Layer 5 of a small transformer language model trained on English Wikipedia (8 layers, counted from 0, width 64).
A neuron's activation on a vector x is GELU(weights . x + bias), where the dot is the dot product.

Input weights of the MLP neurons that the questions are about. A number n stands for (n - 500) times 0.00089.
n5 (bias -0.037): 564,603,449,367,443,540,539,582,393,628,482,639,719,498,416,592,563,463,591,391,542,427,548,539,376,363,569,453,267,545,274,727,535,478,533,550,697,682,153,583,502,169,448,459,699,281,462,603,303,483,585,493,461,645,417,634,505,410,691,590,395,488,486,423
n7 (bias -0.008): 377,549,485,416,360,394,576,602,442,622,280,554,629,535,375,456,441,582,445,569,565,597,779,219,384,225,343,623,501,597,495,443,415,513,398,766,599,778,474,382,372,441,450,640,597,533,433,636,565,501,249,575,568,432,351,160,734,328,541,509,666,496,839,377
n11 (bias 0.007): 507,616,313,408,711,636,428,392,384,496,373,641,485,423,423,695,691,331,488,613,474,762,484,470,399,648,496,495,404,602,533,663,229,276,555,602,485,526,539,428,291,585,476,610,434,700,537,450,373,742,430,558,671,522,564,364,481,278,476,692,847,293,435,139
n12 (bias 0.030): 502,579,705,355,567,540,490,574,480,568,372,564,481,632,558,512,336,401,393,500,354,508,591,516,415,360,590,286,542,503,561,468,536,643,512,584,571,538,376,735,188,498,408,492,470,464,466,420,438,603,654,511,515,336,393,432,435,606,406,517,667,508,432,504
n42 (bias -0.010): 359,638,615,679,369,355,305,506,541,468,534,701,285,779,502,527,606,529,407,444,603,435,503,676,574,622,602,346,407,787,397,529,461,512,324,297,403,486,626,430,621,589,613,558,473,494,623,568,342,572,441,269,398,495,264,556,689,603,273,377,284,852,577,428
n44 (bias 0.027): 459,567,503,461,650,514,710,462,760,325,349,297,324,276,534,472,733,383,370,483,611,611,614,607,315,335,493,480,690,446,395,595,527,556,643,565,357,517,337,570,667,634,694,468,543,611,403,480,555,438,226,609,473,692,443,421,595,628,410,632,469,308,276,361
n65 (bias -0.002): 465,695,519,323,327,358,712,606,664,605,662,745,417,439,369,464,514,424,527,450,419,795,491,504,509,401,593,303,263,545,547,529,497,125,467,690,457,319,638,317,558,299,499,347,545,716,432,427,281,530,563,461,348,600,393,452,388,440,536,785,444,806,675,624
n70 (bias 0.005): 466,588,616,730,629,393,572,581,237,631,551,270,276,448,362,624,487,365,638,538,494,621,442,742,251,511,604,268,434,387,537,307,664,618,362,572,669,383,638,570,650,463,573,330,399,492,606,350,531,416,315,366,465,638,731,394,634,589,642,433,708,369,271,361
n75 (bias -0.044): 544,505,385,356,361,396,429,759,565,507,459,622,434,658,351,531,500,483,605,646,612,632,518,480,525,207,646,497,557,487,726,305,847,551,304,182,734,261,422,327,643,461,559,632,395,539,633,522,422,649,603,429,351,833,252,494,511,717,627,442,132,795,374,462
n77 (bias -0.040): 343,556,529,477,758,596,709,618,457,370,153,535,579,464,736,424,478,386,410,625,550,868,687,417,655,420,694,542,582,497,556,646,357,617,409,150,174,555,184,442,537,431,486,461,473,720,215,636,635,433,348,462,480,429,107,587,534,422,414,541,506,608,792,341
n87 (bias 0.007): 486,723,546,613,518,354,792,221,459,417,538,450,621,681,350,821,525,552,273,544,531,591,537,591,372,539,480,461,415,592,536,511,467,736,516,429,604,27,517,508,677,230,466,581,209,581,845,364,359,555,280,739,260,461,348,539,589,736,350,469,559,707,528,454
n88 (bias -0.032): 550,490,319,552,927,440,492,558,598,287,484,349,732,848,467,435,532,445,474,562,482,352,407,374,371,758,789,345,710,400,323,508,533,635,553,326,583,649,456,725,584,228,597,393,478,505,346,664,331,457,315,555,472,518,448,342,488,530,588,490,653,545,398,258
n94 (bias -0.025): 375,644,455,543,624,641,334,533,681,516,167,497,546,505,463,397,410,657,425,305,559,394,556,505,462,534,434,550,432,503,694,665,594,493,550,467,411,639,614,557,395,856,545,968,146,389,568,224,778,371,583,638,609,475,443,363,497,493,429,399,435,200,563,559
n102 (bias -0.017): 587,547,433,367,435,283,560,440,93,560,659,512,629,488,384,633,594,224,561,547,470,633,562,486,431,456,294,842,444,399,762,593,483,430,568,517,710,627,599,491,476,539,735,675,301,628,563,347,391,489,372,538,490,463,423,453,580,448,526,564,531,287,417,422
n104 (bias -0.003): 262,477,489,733,759,242,544,719,585,877,546,456,612,443,455,584,287,400,454,526,449,550,696,576,615,364,531,488,427,797,380,572,564,573,241,248,536,436,540,337,514,462,452,492,657,462,375,352,393,612,535,395,600,375,368,412,580,329,483,537,604,464,567,519
n105 (bias -0.008): 476,760,604,525,585,369,487,491,444,552,387,410,488,426,516,326,172,439,301,460,627,365,653,593,460,453,353,519,595,695,268,530,476,457,497,705,316,622,334,241,512,674,695,565,532,673,468,510,459,623,336,454,326,676,363,650,676,435,782,395,489,538,470,472
n111 (bias -0.050): 710,735,597,609,214,351,327,396,626,712,634,705,607,403,388,780,449,439,548,235,512,589,504,465,607,394,298,748,275,542,757,647,637,599,490,476,601,448,430,596,389,782,441,514,421,418,728,431,513,432,330,454,384,497,446,180,521,400,561,467,651,445,445,236
n118 (bias 0.010): 400,510,828,536,295,447,341,598,601,439,603,311,328,575,563,437,598,521,484,432,551,380,637,345,498,501,575,477,659,315,428,485,741,515,373,514,500,528,433,609,637,575,535,506,561,470,508,516,655,505,457,501,406,545,392,418,536,786,433,360,271,572,535,446
n129 (bias 0.002): 528,457,461,271,544,506,616,178,446,424,503,420,535,734,617,616,712,463,516,454,621,473,427,567,666,260,463,495,367,459,835,588,614,499,444,420,391,808,452,513,383,348,650,668,662,437,549,389,528,423,416,602,383,492,592,403,478,408,495,276,518,767,641,382
n137 (bias -0.040): 397,384,467,495,863,722,589,635,545,541,509,399,506,592,555,284,568,457,351,511,396,171,537,766,324,600,496,250,707,560,701,495,755,94,665,540,410,547,484,568,695,414,556,216,661,463,330,548,493,269,577,620,213,663,529,679,485,484,643,507,600,365,362,517
n138 (bias -0.005): 345,490,298,138,605,724,514,516,469,541,406,603,654,489,595,578,617,402,589,668,352,475,362,472,418,756,564,329,522,331,445,746,674,585,528,213,485,613,438,550,613,456,614,533,485,417,304,488,440,596,520,495,347,543,487,541,567,673,801,454,541,389,472,421
n146 (bias 0.019): 472,446,438,470,620,432,499,644,497,673,429,571,414,515,669,596,714,423,300,605,491,531,257,571,570,439,504,329,513,541,377,395,616,616,545,441,544,401,426,637,559,509,577,338,362,516,446,445,436,378,385,634,628,598,469,499,531,584,330,634,437,351,602,581
n160 (bias -0.005): 528,476,496,310,735,353,465,390,400,439,400,410,459,721,336,524,582,312,769,504,518,727,375,568,307,487,540,493,515,691,460,644,406,203,447,507,519,661,560,420,443,307,560,469,363,625,623,606,386,793,730,649,554,497,428,394,353,426,412,717,699,102,704,521
n174 (bias -0.065): 352,402,418,445,445,493,448,393,513,464,245,220,653,625,377,367,562,357,543,511,305,568,664,806,689,433,437,488,317,676,703,611,565,908,667,467,375,469,410,675,453,727,766,516,492,277,119,584,412,421,311,605,810,412,487,224,497,461,472,652,827,484,362,461
n186 (bias -0.040): 370,620,690,581,677,570,449,482,555,510,426,387,561,585,702,496,557,671,360,633,530,536,795,465,633,267,471,502,530,407,465,498,515,522,217,629,273,430,447,341,463,571,558,585,653,387,295,498,517,572,286,581,703,563,369,495,479,258,437,554,518,415,540,404
n225 (bias -0.019): 446,665,754,313,635,647,715,566,632,517,623,342,519,500,528,451,247,672,482,265,628,578,442,146,415,585,504,416,491,170,423,754,684,512,428,449,671,497,382,318,284,359,462,575,358,406,456,671,830,586,223,667,479,358,517,602,307,736,806,496,453,565,730,401
n254 (bias -0.016): 727,274,576,415,398,723,542,399,517,753,326,258,519,408,676,397,516,268,670,166,573,415,544,492,769,169,508,567,684,661,573,347,731,350,591,579,386,65,352,371,556,325,471,267,330,620,491,609,555,628,459,587,414,794,505,493,534,424,787,547,702,572,455,578

Each question shows a token from some text and the vector x that enters the MLP there. A number n stands for (n - 500) times 0.01.

"ers": 453,377,422,513,453,552,520,521,559,315,374,581,447,457,450,461,416,575,515,591,583,416,437,538,511,441,387,511,632,411,417,497,472,474,461,514,576,673,620,467,596,509,526,389,454,364,527,513,495,456,579,360,565,389,575,570,519,604,601,800,500,598,511,513
Which two neurons fire most, strongest first? n138, n137

" D": 571,419,419,532,532,607,410,474,620,274,441,483,569,620,464,494,456,557,574,443,530,468,374,464,630,342,354,483,575,551,460,542,497,579,497,514,502,618,609,421,457,540,542,460,554,448,594,613,553,547,404,370,355,456,624,552,509,496,456,679,442,599,360,456
The three highest activations, in order: n129, n88, n42

" and": 517,320,435,536,477,565,495,477,576,498,504,506,499,498,513,499,478,687,497,605,611,468,415,511,518,407,530,461,507,353,537,569,437,440,435,496,415,583,563,469,513,547,484,499,408,317,465,435,499,466,530,434,456,482,576,504,491,514,563,908,510,504,465,567
Which of these neurons fires most? n94

"D": 584,429,430,584,478,559,457,431,486,257,502,483,563,544,495,511,623,616,478,422,433,531,404,564,600,398,280,501,612,570,491,561,409,527,422,447,479,646,558,441,469,485,503,557,545,443,666,491,569,514,456,366,423,404,571,526,527,526,519,763,475,470,418,542
The most active neuron and its activation: n129, at about 0.69

" ext": 592,385,456,559,530,421,475,582,570,368,661,518,534,507,392,513,451,622,493,475,543,481,364,573,497,414,337,441,509,439,441,508,279,547,505,479,523,484,605,558,576,517,479,489,635,330,668,410,598,496,374,470,411,459,521,497,413,477,602,605,546,606,680,551
Which two neurons fire most, strongest first? n87, n225

" camp": 490,324,393,595,398,422,527,616,636,385,360,591,450,475,495,504,419,545,473,550,587,573,379,431,492,526,383,514,629,404,421,595,375,470,464,512,542,550,537,444,541,547,622,412,494,372,653,546,542,517,531,355,527,426,595,572,484,543,526,768,516,487,512,496
The most active neuron and its activation: n160, at about 0.25

" ": 451,338,544,564,486,565,521,531,542,442,535,466,599,545,511,436,580,543,380,464,516,561,416,509,590,327,485,512,643,425,438,510,393,477,443,383,503,508,564,600,511,475,485,414,463,490,630,464,673,529,422,219,450,447,632,566,551,421,509,698,549,468,583,541
Which two neurons fire most, strongest first? n77, n254

" As": 502,321,450,457,532,502,546,472,582,277,443,589,568,562,510,542,430,478,400,564,430,449,471,518,547,423,521,503,502,443,511,494,456,502,469,518,584,676,610,355,514,587,501,369,422,462,571,568,535,552,571,500,304,353,589,555,505,497,555,767,454,646,489,541
The most active neuron and its activation: n65, at about 0.51

"07": 464,342,491,534,431,566,406,559,545,466,480,471,446,458,450,406,611,688,455,554,363,453,381,471,618,451,384,411,612,445,344,396,530,603,418,438,542,543,576,548,536,561,452,485,527,548,605,597,520,554,529,339,508,429,625,441,461,565,536,776,544,466,499,589
Which two neurons fire most, strongest first? n146, n118

" the": 516,359,528,606,449,515,483,519,440,529,426,455,537,489,495,508,432,562,469,452,530,488,437,579,620,341,528,417,501,415,496,505,508,557,396,415,480,600,561,481,519,548,428,504,456,438,611,501,572,479,488,452,466,504,569,468,492,446,529,950,474,570,464,482
Which of these neurons fires most? n254

" arrest": 516,340,429,543,420,352,539,571,503,374,506,534,429,524,511,513,481,513,519,559,488,472,391,522,526,494,343,570,679,378,387,570,400,603,539,480,520,618,556,524,556,461,588,465,513,383,682,515,593,587,450,332,488,418,449,569,493,533,581,771,449,480,377,571
The three highest activations, in order: n102, n44, n88

")": 425,407,490,568,455,540,543,434,604,465,361,599,511,437,455,450,459,562,442,587,600,409,462,496,530,427,426,495,533,344,450,465,432,498,398,427,567,581,542,461,460,493,521,469,464,420,557,531,500,549,528,317,588,502,601,670,499,605,594,866,441,549,499,540
The three highest activations, in order: n225, n75, n5

"ian": 568,441,481,569,532,578,398,606,539,383,381,582,487,519,536,536,409,579,504,470,477,494,457,496,564,543,482,453,595,354,413,410,314,441,483,371,615,603,598,503,533,473,435,372,472,431,540,575,517,596,589,262,421,446,530,534,495,574,554,789,455,642,505,486
Which of these neurons fires most? n88

" At": 408,386,461,650,458,455,484,539,565,430,519,548,558,524,509,502,426,537,369,464,455,504,419,565,527,359,510,573,491,531,440,567,479,607,367,500,478,524,446,536,516,677,423,487,544,391,535,442,657,427,531,436,424,439,556,593,425,553,530,804,534,455,371,585
Which of these neurons fires most? n104

" States": 546,351,468,558,523,485,442,523,450,452,422,507,446,462,437,509,455,586,515,476,490,514,369,554,517,456,412,361,630,313,396,463,552,572,539,560,608,647,535,458,525,579,460,494,428,411,674,614,509,570,583,230,411,436,517,480,540,535,490,742,560,595,636,512
Which two neurons fire most, strongest first? n70, n160

" Han": 551,365,410,569,526,446,489,470,508,212,535,612,565,563,462,585,468,537,359,540,505,487,445,478,628,501,497,449,662,513,438,514,422,540,496,525,579,611,624,459,483,591,455,421,408,406,613,590,484,586,525,372,334,509,563,457,482,516,553,721,431,398,532,526
Which of these neurons fires most? n88

" Bible": 448,427,428,606,456,439,471,565,500,420,544,513,418,514,516,440,479,646,482,405,388,525,453,572,562,484,331,526,641,409,476,455,478,502,553,409,538,577,576,407,503,490,496,489,503,342,704,501,539,462,570,377,362,475,560,632,513,497,641,816,605,411,473,490
The most active neuron and its activation: n137, at about 0.63

" United": 517,348,494,555,516,466,543,464,468,478,425,482,465,499,474,486,430,518,434,469,418,529,450,469,488,425,424,368,674,368,462,504,477,541,511,471,610,630,525,580,495,643,449,490,515,423,703,505,492,574,537,259,416,542,517,561,550,411,496,828,595,610,517,521
Which of these neurons fires most? n12

"far": 593,391,381,617,556,471,476,570,356,267,494,641,455,567,506,401,390,586,448,508,501,471,414,500,619,541,384,601,607,408,532,576,400,527,466,394,551,551,695,536,498,566,495,444,434,408,508,536,533,566,505,402,454,418,508,569,497,573,554,730,419,451,548,476
The three highest activations, in order: n102, n88, n42

" U": 543,450,490,559,446,523,400,497,590,259,577,592,586,559,506,465,447,557,438,442,443,534,341,487,611,347,436,416,598,462,493,561,401,511,414,581,577,536,600,420,502,588,443,476,483,465,603,525,588,542,505,349,366,413,607,532,620,527,440,746,508,591,440,501
The most active neuron and its activation: n42, at about 0.7

"ordan": 444,479,429,551,502,502,573,457,512,257,486,537,532,415,401,433,371,496,395,564,462,421,456,463,570,564,423,442,604,413,396,553,419,464,485,467,586,669,632,422,576,460,400,473,505,470,600,618,576,544,598,328,495,478,540,535,465,651,588,739,524,581,499,606
Which two neurons fire most, strongest first? n225, n88

"-D": 514,358,467,525,598,601,522,496,517,266,378,418,515,540,500,564,536,654,428,449,497,531,365,482,456,459,312,398,577,424,545,504,401,551,423,410,562,666,567,486,428,416,535,507,546,434,644,504,547,586,567,463,404,441,606,573,484,447,528,723,517,574,597,582
Which of these neurons fires most? n129

" faces": 495,401,440,573,489,387,568,481,591,361,516,628,473,471,470,448,523,582,453,556,540,496,357,672,455,374,441,595,592,447,438,594,276,490,460,511,472,609,588,491,573,528,519,497,406,305,575,490,566,428,487,490,447,438,587,464,428,592,596,738,498,561,558,516
Which of these neurons fires most? n44

" agencies": 400,395,447,509,459,530,534,502,553,406,443,577,492,511,435,467,479,624,502,621,493,460,381,513,510,402,349,406,598,375,441,538,520,566,482,526,588,535,594,439,617,548,623,409,415,370,623,541,588,441,484,373,540,433,499,525,507,493,603,841,576,485,497,448
The most active neuron and its activation: n138, at about 0.49

" coordin": 562,414,353,499,565,396,587,518,487,415,531,530,489,497,384,452,540,578,451,493,497,427,526,471,461,481,278,485,500,370,456,532,376,402,470,502,556,634,593,513,629,584,423,584,541,343,704,438,565,427,542,484,555,456,505,597,503,408,600,773,514,579,497,575
Which two neurons fire most, strongest first? n102, n94

"'m": 557,284,368,561,529,533,437,518,506,223,607,591,464,621,572,592,470,620,458,597,477,467,447,476,487,478,521,507,613,484,494,613,415,475,411,438,481,581,748,387,507,550,420,415,478,453,540,593,517,531,471,491,369,455,556,493,410,575,468,668,486,486,545,497
The most active neuron and its activation: n88, at about 0.88

" Society": 466,404,434,500,455,455,430,543,639,375,346,548,505,453,430,499,466,558,461,554,466,534,416,551,542,500,370,412,667,340,416,530,553,528,492,482,525,608,598,346,546,496,538,413,524,383,709,555,609,451,612,368,444,395,536,597,509,570,489,763,549,548,533,555
Which of these neurons fires most? n138

"idas": 487,429,450,507,539,640,484,529,548,170,449,604,506,528,392,554,348,579,483,524,472,413,391,495,513,486,391,506,605,508,421,513,469,443,467,443,563,598,625,497,588,433,471,530,427,453,582,586,581,591,531,371,416,414,626,624,529,619,519,701,526,499,471,415
Which of these neurons fires most? n88

" of": 452,386,565,520,435,506,493,579,554,496,411,449,463,522,517,494,440,562,405,530,480,492,481,547,478,370,514,434,662,357,500,464,350,504,435,393,415,608,472,445,511,541,456,561,429,437,606,429,618,523,529,467,434,440,552,654,521,511,593,867,489,603,506,575
Which of these neurons fires most? n77

"0": 381,281,513,634,468,504,454,578,542,460,409,557,490,497,535,372,559,631,536,455,401,486,436,542,572,387,403,513,611,408,398,426,533,558,505,455,517,685,459,624,517,533,408,480,448,504,522,420,547,530,571,339,495,402,581,505,462,572,496,780,519,524,516,568
The most active neuron and its activation: n146, at about 0.5

" Cl": 515,373,418,545,488,561,416,547,490,300,426,478,522,436,489,556,511,586,435,386,544,420,457,398,535,537,454,381,641,468,506,594,496,548,454,469,506,749,684,448,457,582,465,464,694,520,711,458,595,538,497,390,465,490,596,553,403,434,472,663,385,537,482,501
The three highest activations, in order: n94, n129, n118

" to": 462,394,448,531,486,431,487,543,546,505,468,481,524,469,458,491,384,655,416,655,539,533,449,577,484,283,544,474,578,412,427,488,407,484,405,551,459,558,435,429,563,566,451,602,450,370,516,460,565,485,459,471,463,526,527,578,507,530,556,856,562,563,516,559
Which of these neurons fires most? n186

" Al": 578,412,468,491,461,531,477,534,505,300,523,520,582,545,499,536,377,482,331,482,523,453,427,538,616,378,370,505,548,515,459,563,455,533,359,601,502,706,498,546,515,585,479,510,461,437,665,511,474,567,512,356,407,549,568,518,547,460,563,771,455,566,399,484
The most active neuron and its activation: n105, at about 0.93

"ar": 569,401,420,492,576,498,562,447,469,194,488,566,538,581,515,511,388,616,472,557,473,426,431,553,603,571,379,613,575,527,513,458,297,539,498,468,523,519,648,466,524,445,471,481,450,423,604,557,568,530,483,388,401,345,511,620,481,612,530,688,378,554,508,534
Which two neurons fire most, strongest first? n87, n42

"u": 534,407,471,494,522,463,555,460,511,218,423,667,572,549,420,463,376,553,427,534,485,412,491,519,570,549,507,478,657,419,432,466,335,524,519,445,563,638,571,465,541,516,426,533,445,487,668,561,466,623,534,366,449,457,529,589,431,492,537,776,430,588,453,563
The three highest activations, in order: n88, n42, n160

",": 499,331,496,547,556,546,534,411,505,447,452,568,554,588,502,544,472,561,454,635,619,380,426,489,483,438,550,484,637,331,427,504,402,474,391,453,490,602,700,355,549,555,506,499,390,383,534,527,463,453,504,392,487,446,603,581,518,526,475,782,475,492,502,648
Which two neurons fire most, strongest first? n88, n160

" upon": 539,376,423,472,489,500,593,558,531,550,504,586,463,511,491,487,468,611,395,587,465,478,440,513,419,357,474,561,542,408,454,438,386,537,471,513,534,595,473,486,565,465,448,619,475,312,481,433,553,503,445,460,455,446,560,598,447,512,607,880,574,571,436,538
The most active neuron and its activation: n5, at about 0.59

"-S": 608,404,403,499,560,607,571,479,495,222,520,589,543,618,409,535,464,564,421,562,517,563,422,452,523,401,371,492,662,547,567,622,308,471,438,450,549,624,631,408,532,520,552,420,411,353,579,466,503,529,528,462,428,425,583,507,497,499,506,679,498,535,521,491
The most active neuron and its activation: n160, at about 1.2

" accessible": 481,313,476,475,447,370,535,530,501,431,469,628,496,427,511,407,436,562,410,445,536,462,471,572,468,441,483,449,579,359,365,535,427,494,418,498,555,590,741,538,575,537,451,519,427,404,688,580,525,497,564,457,517,497,521,577,419,560,578,812,523,569,480,574
The most active neuron and its activation: n65, at about 0.5